Layer 9 of a small transformer language model trained on English Wikipedia (12 layers, counted from 0, width 128). Numbers have three digits each and are written without spaces.
Take only the direct path to the model's output, skipping the later layers: a vector added to the residual stream pushes a token's score in proportion to its dot product with that token's output vector.

Output vectors of the tokens that the questions are about. A number n stands for (n - 500) times 0.0044.
" met": 573543677582275447447635608576416579394464474473526569507620527324381511690451490414409531433624412600604379619446356463522461528424550484516569437399432547606612505703534392559658408682478472383493331404396572416615460337450625438532507526496392498446613625485577413739362524594577476220423698425531493524544460407666611575446708372433496541487414529507532478408520370566433511429413
"ugg": 511613287510390453697459157569713598653648490627382528399616468317407400417447637699593464529439462625586405557563455308409525509243702311364386552269709468560666428705647510429524555691578325443805486230609504535364411624516565570389601401572537242508402500681457597594449497390464397483468513637463297490452349429453722479545602503536609658607230591630514545629609409429465248580343
" level": 438568241523741381622653504680509463432712655453487494612632630289548669412460525424332694553293472477379343583311326520494644418408535429563501611440504427335342347620315555590678628541399443316461569677576502377698388397673408498647556474436363694678591500537453499608435644626484557416389442691487477680520571477523534494285447509344597579339380320438438487516442689393374660543385
" Sou": 550521555448414591715422467395535661550494374635502602537554541566628343484565406428339553445326543725550458426547350526419576703619612547545256407387508405521559458605537371532403709501551499423367482562500546565594401472283500363320682451419612433439471496567396513375504417490325582439621589588566497346609530549593341461699542404393374518547397685539683544475405500584464403563501
"lla": 765470706427728583612389466700598391550640218622236542333408373439500343376595633512442515610302499431544564578624477240533489409622654402526443386660557504459278597390320375622514443426505595527437280496492555583700743509225695432390347258470543427558493629732435511411401637689598350541605538503578640499608488583343536474586474461474492200658334563401523394578654312451586447534699
"round": 543548528433511327531667687574410221343456347615526528711724531601451289373448891402521524615753630648391288510433414581656857591582455582483353332598286776466278651459524516654562510195521663475406598510766556425497453539599621587423474649541574653566548491427533448593682363304774479364246402558693452466383388656424769653566082464307430557278289216526342640648287355166585304574303
"oki": 537549297695598578649567433362676535587675401605664365489584273653533431466628404638364579301439438470421458554678471328554520586156662620501388795371511458569599543469430550507520650403646531344522445273340444802725608587556551411467630548658583334658402128653365416505466697617439600478442485561531536410496436366285620391501683274645604527572279565385289486593351604444428323382344
"ose": 652359401448701701763700534566510449604302490612519403608606413494313559595395539689227437576539354483572382505510482443397396581422572601479551603349306575560579621512364514397453407508702421383256387569390727611588422683418588422345561733662735312724440621508460584306547570415521335387475643786386720472501512389361501167351487582596472362637315642317425512444556494666307573358472
" Released": 523667529618462552446605746342572418548710604724276326577562621389439589280493228362771439253689669448551721373595270199387444385523526707717453432383709480709322711559256327265604599528614653337411655485458602758175359508601529358446600510578650168715526271562792566480376372449588778303742430449413408392610511124539376419531198669493502493572360642730503574485544431423632453509398
" Directed": 506649440607312427555402613401383566397541346721551406494358532465318588311638549363394465446544721616619616611448258676474707406494429978670609433395595668540428795505533390236503439688482463321349438394174641440482401658650449156506607570494596442519430443397554501301733474507634838685667631342410339181341347234311560531699539447442515515659351690725542533326559520605624314595417
"ield": 567543342254529389592707522330845385209545431651488480306436561445440449514552784563380791356758510502484562459445441141712506628551710321545541317301301582450383501642630386385561555301682516384609542631788433618298530494625669476668198710600232431585699452543519499719358192671251555360608559663540376586589505576551543615565480694558531328294287328451476380564696416172497601615318
" Cricket": 514515367491393349560424536539473698524407608658543462515395498620694258339287506521630632445415739641394563585499303538483675524507603365516267575559701563602401578541599613472555421451337258343609313356498532487491550438705382480592736552469636427341635272564513514592653603506275392437518584462504429498431444518517760612510593561355422715401379311388726658548633407337237385614402
" purposes": 303232339406718364520496381703649596443351571481496522676581410261518438274479671531629522637279576451819330491268224381526469707277514584182746351738466410405517552429505700558483376445487624173559441623305643430513441450562417116639920483522713679491518563799571668572359365553767651422576451638543588367634368627500496513744343583590322676543325378554429674487362378338422675501378
" her": 342588583529634387656413393799518417506465363528660461538555593574460532432480427446296431437498597472447273594495357534321371704519803468565506646542444647640443498630453599484491468340424576391480455294645515528446394775648372600534597381738368593606353569276618437480420810659599476344552465611225480312411400703476599483211469471445373454371450878580624651277722443440409472471376
" Animalia": 719343561390672450373557486278452432388471431759461377714200422562489558325524597373632475458489567382489557607533317316656475478599476648432504434528638504443437656726570344513620580589398539400465370554578497443475320726563482547603709445446643499468530575635684473445699441514439776510394602613531263109466548520504573482308406421597439647580337319576295446467592329514678680493341
"isi": 421378375503551528524525482368599471521574553617296435412383559467408334425714492438712312651372323639471658446540490481644474610519756474567610502520667456373461492477605707533548489550410524375659559624506350606528228586301464517499278394351589478416492381701435341594525543699353574689583647614371393450339544340757530583650840444465432569516299621410438610496554464301542261267615
" Nations": 538493569604639557534634481574403501538650596675271607485657584619386656589696481330603355580286742605584473334149326313557554315442645574361586671556535555509418477397579565439742436322404414334304401328608590485445531637425281299737719389389399618578373403427360617609635380513473292219444428481331344256578539609649637579684718709632668740489374618346403486485739342493453417486288
"s": 565462745310720642546393769577432372214515521449727273666519758398333507545254329562492582573419329484454442649389537382469270433695501471534511551908733615427616461241275648273446382559422442553599536677618533511519670366346315484525553605415687635450400396384647409357402376604376570618401554609335693598535570660700334446599593508371415571374423500559448330440582465503472476483599
"ores": 593390602469620749482504556415477356526575524608387465509245761264311576497592322243379732384497473419501227517394467422646518236322693930590567564610583394529660429589498650540345560329464514376602531473574460404721450507276772404497654551723615446355557723340265605323354340604550415541494490705247550421523607363568556592670575375443574592505255410630465468486523558299425892460477

Each question shows what one neuron of this layer's MLP adds at an activation of 1. A number n stands for (n - 500) times 0.0013.

n481: 671676437572447558403470534334464666423482497348590740355531457576601395432492324595373431429570371535606536635477765519384763555383446500456461472505537539511585404500581439548556396631583497450450319557420455470489390533451508628599390539278455616428571340500464405545635484517443600366514494328426642636564497658488657566454520552480569486550645511436341535415543483537322575428559
Which three tokens does it push up most, strongest first? " met", " Cricket", "oki"

n446: 522423515571373449555420364375503450512587540419356400606607649536765551564417497519470547487514547454536524605415723306328654399636419421471562733552379556387531520347517463506440397663626401560372440451494518532452494297472726449645543575608441471556395443506421590446531592482567297613345487733556491440432473411384608503407716360479630327458531556453422468422500509654559487313668
Which three tokens does it push up most, strongest first? "ose", "oki", "lla"

n285: 447607433464392402469404646495355397528475563386522359546609459551397549409615587548464465422345747525467571446435536444424544662505442440482495608466446374652517435633529413492702447454515382548521708409347366490495508524471589539592558481656500547621552487591577488358466468552510532419479414424646573443615513477586480429587413557449582553408654403286583505503358447483590505472468
Which two tokens does it push up most, strongest first? " Released", "round"

n167: 420667465483371454432487531589418525594394495605532677350428419614376461419528463473433492427602656543552546461518522493493549468547590500640704363424420548503434578503565439518466537625452547414532396458573439346400481492563490662490242645474472495579452554533503505468513579605484508459544508608572303656367371303584546431457374610575527413443513586460530507453535436419754555613493
Which two tokens does it push up most, strongest first? "ield", " Directed"

n215: 568425390535542433567541519594319466474477659475601492465542508447401492377632581517511456578482511587713534576631353515571376583316325637428349479495378453437510620578705570394587400609559630480500405404431586457665527458403456447550459383582544462599538708477303592517438432388468582450572563363495510460500497631555574505437542364392441435589622497342470536413409495447503401638440
Which of these tokens does it push up most? " purposes"

n82: 547562555510444482453574418464306436452678564310431539420371583468465477445489592546427521630412559544473473424387523490547457511519345542569561450657495556390405476556427417584568374537585543587472745596608529594444316546552414790549369538519591596505550489290492463510530536426426556454385412288439479560395562525466230511433708484503419650567584629492487521522396550500360610607546
Which of these tokens does it push down most? "oki"

n426: 586507515433502453413461392444399492320357484511625421645464502466411629458413489519432569241410660594502430406388481495435343455669438459403608515500660618598510472572565417613490339614497455509522589680396503588575371425457471386571739365477622520513497593624528505377586488622566639448577582636590482350602508471388471519373534459555579402482572475381480419581457519535470486552443
Which of these tokens does it push up most? " Animalia"

n46: 503522437403554439448377366451424545570665448627524553516438405474558631512478518530605383432500509434568486557642265378473474573405686478386565642337531534570556522240516515363614581641569548723506663633461478705444412428442531500594678589489165568508359545482630409425378443532511583418537488416365635360590509601423469378433537434514585446531304489459505560349560497516588515627341
Which of these tokens does it push down most? "round"

n506: 528612373458472572305360546572508387430435612663441563471669550544457553539540528512442632518395563465392478538461535406592387405616525454449733540471445527516560625368534514503182490590500478730469596442641432516451540494480410602522396438508655579522364604497319484443391505383433363489561299343439552481458522517474538531525527372698673481530368441500497635371550483487631588641599
Which of these tokens does it push up most? "ores"

n114: 568539557307411553588475477513457408502352560583493484478404476398509508505393704626518453556524735532446694571456485485383400505433440455525520488706497492581608609433446526380457580676493515531592464637436656380422484417484503377490479382472528351475606513366584448495401527528595468454361434599360545485416594443452513714471518540607445510535605540611512581355573416324508519553534
Which of these tokens does it push down most? "oki"

n202: 621458564427368551453438695383413312476535438459536474592527505536631547489618441558308393425539463367518616429547543477400467500514352337513592538505654500598487553481590528351497490552409247424554522469454522426459319465508644516544483382360413545719428549524465524495503594677572463486539565539579421384562451612569645551607448306698322486473641532565513336541584625406574538649448
Which of these tokens does it push up most? " Animalia"

n382: 483618592500554487563487533481559593607576455610546582402516536508438448310628461529364465595427624505552543481437678415583582494615537439516492375438462561419513545548565506533432557602415486626413388585554385385519433486514438619497263588451489672645450412383606516510583396440706480462566292517338479500598321431548459650590576305475462667630463529388487589557424399397390561419219
Which of these tokens does it push up most? "round"

n461: 322497523667455520273682514542556377471722570649587649457441674554591535430702460223371591568351481468486609705500517534486557341419295401585521471511476521677494488570308304494440386512462488451531467591466532621604417427564476435668540526506459477526746299510459480419515392485566466450488461445375609500528679488453515527278697364590503444402485567457491339422463639494639519515407
Which of these tokens does it push up most? " level"

n472: 291421557457440543482495465381530675537445643270538537464477541503376503539562411687531505528576518547407352607342424510566579430456577348475533458832429547515469416313395325500505534528557561480518388536548641412543631519539437507459390390581618463490520604514574544493302456582587410427505484557445520508435470479598530523358546579472440505639662550534468512551432450609621549482553
Which three tokens does it push up most, strongest first? "s", " purposes", " met"

n455: 346529587596580497377719612477461461605385668378572491567447465395357500434470387393525602506470576508464626475457717672489347679645440470544598589449463522545415601528454485599444508447583534469512625431334441448444258482491534693574602418418268440597527571588547500527584449580537491405520652445471662625361520483544424494314539311492527674461248459456551603441457424612368497313412
Which of these tokens does it push up most? " met"

n44: 653484392521400591480575523525456636532647470547523454491520368465348577450476581497406578538462479419368529507679387524455560399483559372570432604502696600598654524437383576512562441431536520454556520410573456414353441453598446455609579508582542377422502557535418483553346500643640490650380452470514588403317455601474559548571438416426577321559504582500431481455642467423600524399493
Which of these tokens does it push down most? " Sou"

n397: 535421382510466485503485402576523434653478484125481548532608552451495555589586372388355622664428513492550567588387696419532479585490407503426533505535643615551544515599398396495536566528553435446505560532524485398387441333695523443430487302606403460477425397308598548354526601545497503536508455421507474625582453569673593481316650513557580436657598384425428493448505433559513636526353
Which of these tokens does it push up most? " level"

n385: 381473682515574341456672486675640620426507699652435624413326479641558242548485600503434663664461490615316491456525388666626582315326560393491515521655478512522559497448608365629547384395454409555435519427726611599366335626490345562513349385578485644574509461524540449397567590538367490488380436580518404720449328484421481382406413530318547528587382540519539633632278461684416443423530
Which two tokens does it push up most, strongest first? "round", " Cricket"

n378: 698510369426454558481503600577524511426535461614546534270500435392463439495452578363503537411646475484483446511340558572630582544412412532484642678226606612470449574269555450437497371621638538724646590437466390403608522391423449551527481462508599622383532452474563456533611490374503477546481702428497369508544481470415486339441451568628592607567477447643422476595588363474534515578467
Which two tokens does it push up most, strongest first? " Directed", "ugg"

n504: 473618497464475405474463359468494537702469473700495380365339483651362435723420452558468585509514479486529480734432578585517483666444669494474383423467535520417481576415517476480457522489540628452596645597367757439555628472376500591584458506497420822591402515491556466448390445459485632356477359677441509651473329512515480459557477570732356425560545277377420383364517518508476475468409
Which of these tokens does it push down most? " Released"

n67: 548510566407454495644618437467505404551697411153533500508343529552437383434529747371503497565442378508372336546713407523453415480492340417476497556425464460492616593465600410484574438508436503563647612453563484584603252546633484598675632382473424539487600635570460566595520367412643452568517365581541505514522361617540334425494557439607556519546444521548419416631474469554398289495510
Which two tokens does it push up most, strongest first? "ugg", "round"

n256: 321637513449515412348252431473479440416610412511543358592391436567631463620408555376623482439454428534502529511451324668603516557527597351608463587482602584455490458311415406416473454521534648524569522473604436482596630523440633566610481590564481467545355542630445578734464436663522461521465676516410617702486473478461447492472588557540588681391426495478539376562487417513453448362401
Which of these tokens does it push up most? "s"

n95: 462544392554411648401395492532586585387556532469344533462663470448468371552514521446376534509417437436526503595614582538552509441465484374576565652418373754526560383469494465514557536696379529443411500462611616503389550360459503478581710401425429401664494735497522630657406508407454344366561509397403472578491457471692543571337466282390743446726470632372475486474640485486506500369571
Which three tokens does it push up most, strongest first? " met", "ugg", " Nations"

n373: 385624561528477590569347409508448615519547480581497440419473432544613231544626590517473476360364565503470554544369558500552525648368365337631546433576365624516676378640447435431500591616548511754389390666385427453429430431525478526522503497429395628581505609415614695662545539525536429511436571600355405448480571494406413500396418418407487440698561420585448413588411441544511541403588
Which of these tokens does it push up most? " Sou"

n498: 595395488424481515524546605560513414419408672650464417547423434513481555497619468495676485534572575642488543708723816453302381518393424503427439664549407416582463442381498450534379559304669324423620541547441587500387532516403395395461511319477383478416480416611523390614482505430411562536560558555517513456389575371430621548596533538430449541505549492415473480598478497502577453500529
Which of these tokens does it push up most? "isi"

n153: 514713457557560466559387541455301497597453531645497449558410597580553447403575638419494532404534611516301508530581292479511494520483534626654473570545558616693516500511511542400500537500538544561449544372316717413440378462363377443406650663470609287603423552482367630657433450461475597656575598486490416467503448514431492461503333519585508407557717564577268497357376500458452479399430
Which two tokens does it push up most, strongest first? " Directed", " Released"

n193: 598520468434463546403350417510438508528528476535597422599423475335491602448462378617505530441547487425628556572345471475448490453560363379541525530517583434285510482328396314484319525375434472443444575403403584475618404565455480517526519603735510349597568533758676468478603500401516543513406578408555452479368546566338541495585647525492597561577682472452552580508517655581422417574458
Which of these tokens does it push up most? " Directed"

n381: 393316382626495375526529425447425380329225536418595452508463481393545519409489464653523514380494292539625546445686475324386471524403546474622632509395529654549563548403617509722480577408395488590587468677564600469589542488559632583564518588517342439491480506566441497465545431529611506408626760544530729517622416562582243444539529539730522368474306435485356503407564422539548466578456
Which of these tokens does it push up most? "ield"

n35: 618461599505531464505472495609510495558539437580414457476457607464533330396543361551549395352252641458434624449435558541368438411637445493405457623549402440457546597430441513294533502538602449537476631466331556549703460611427419585590574613536462365566567656517542470426526456474417657520596489409452371644455607482476472626445444617479457386627438356360573515513623489587537571459461
Which of these tokens does it push up most? " Released"

n505: 659428472514507435575425474495647628554569461548480369541441486421557660736430476430438593435518537567415533457510510371384471464488508449362446640518419448578549343381402439514417509352344424608448474519517554571580517480495561554655527582524472459477555420590583486496556582572433458434589539498538568600544583367530381466456533405486502351453782470453386477490475448511685515538328
Which of these tokens does it push up most? "oki"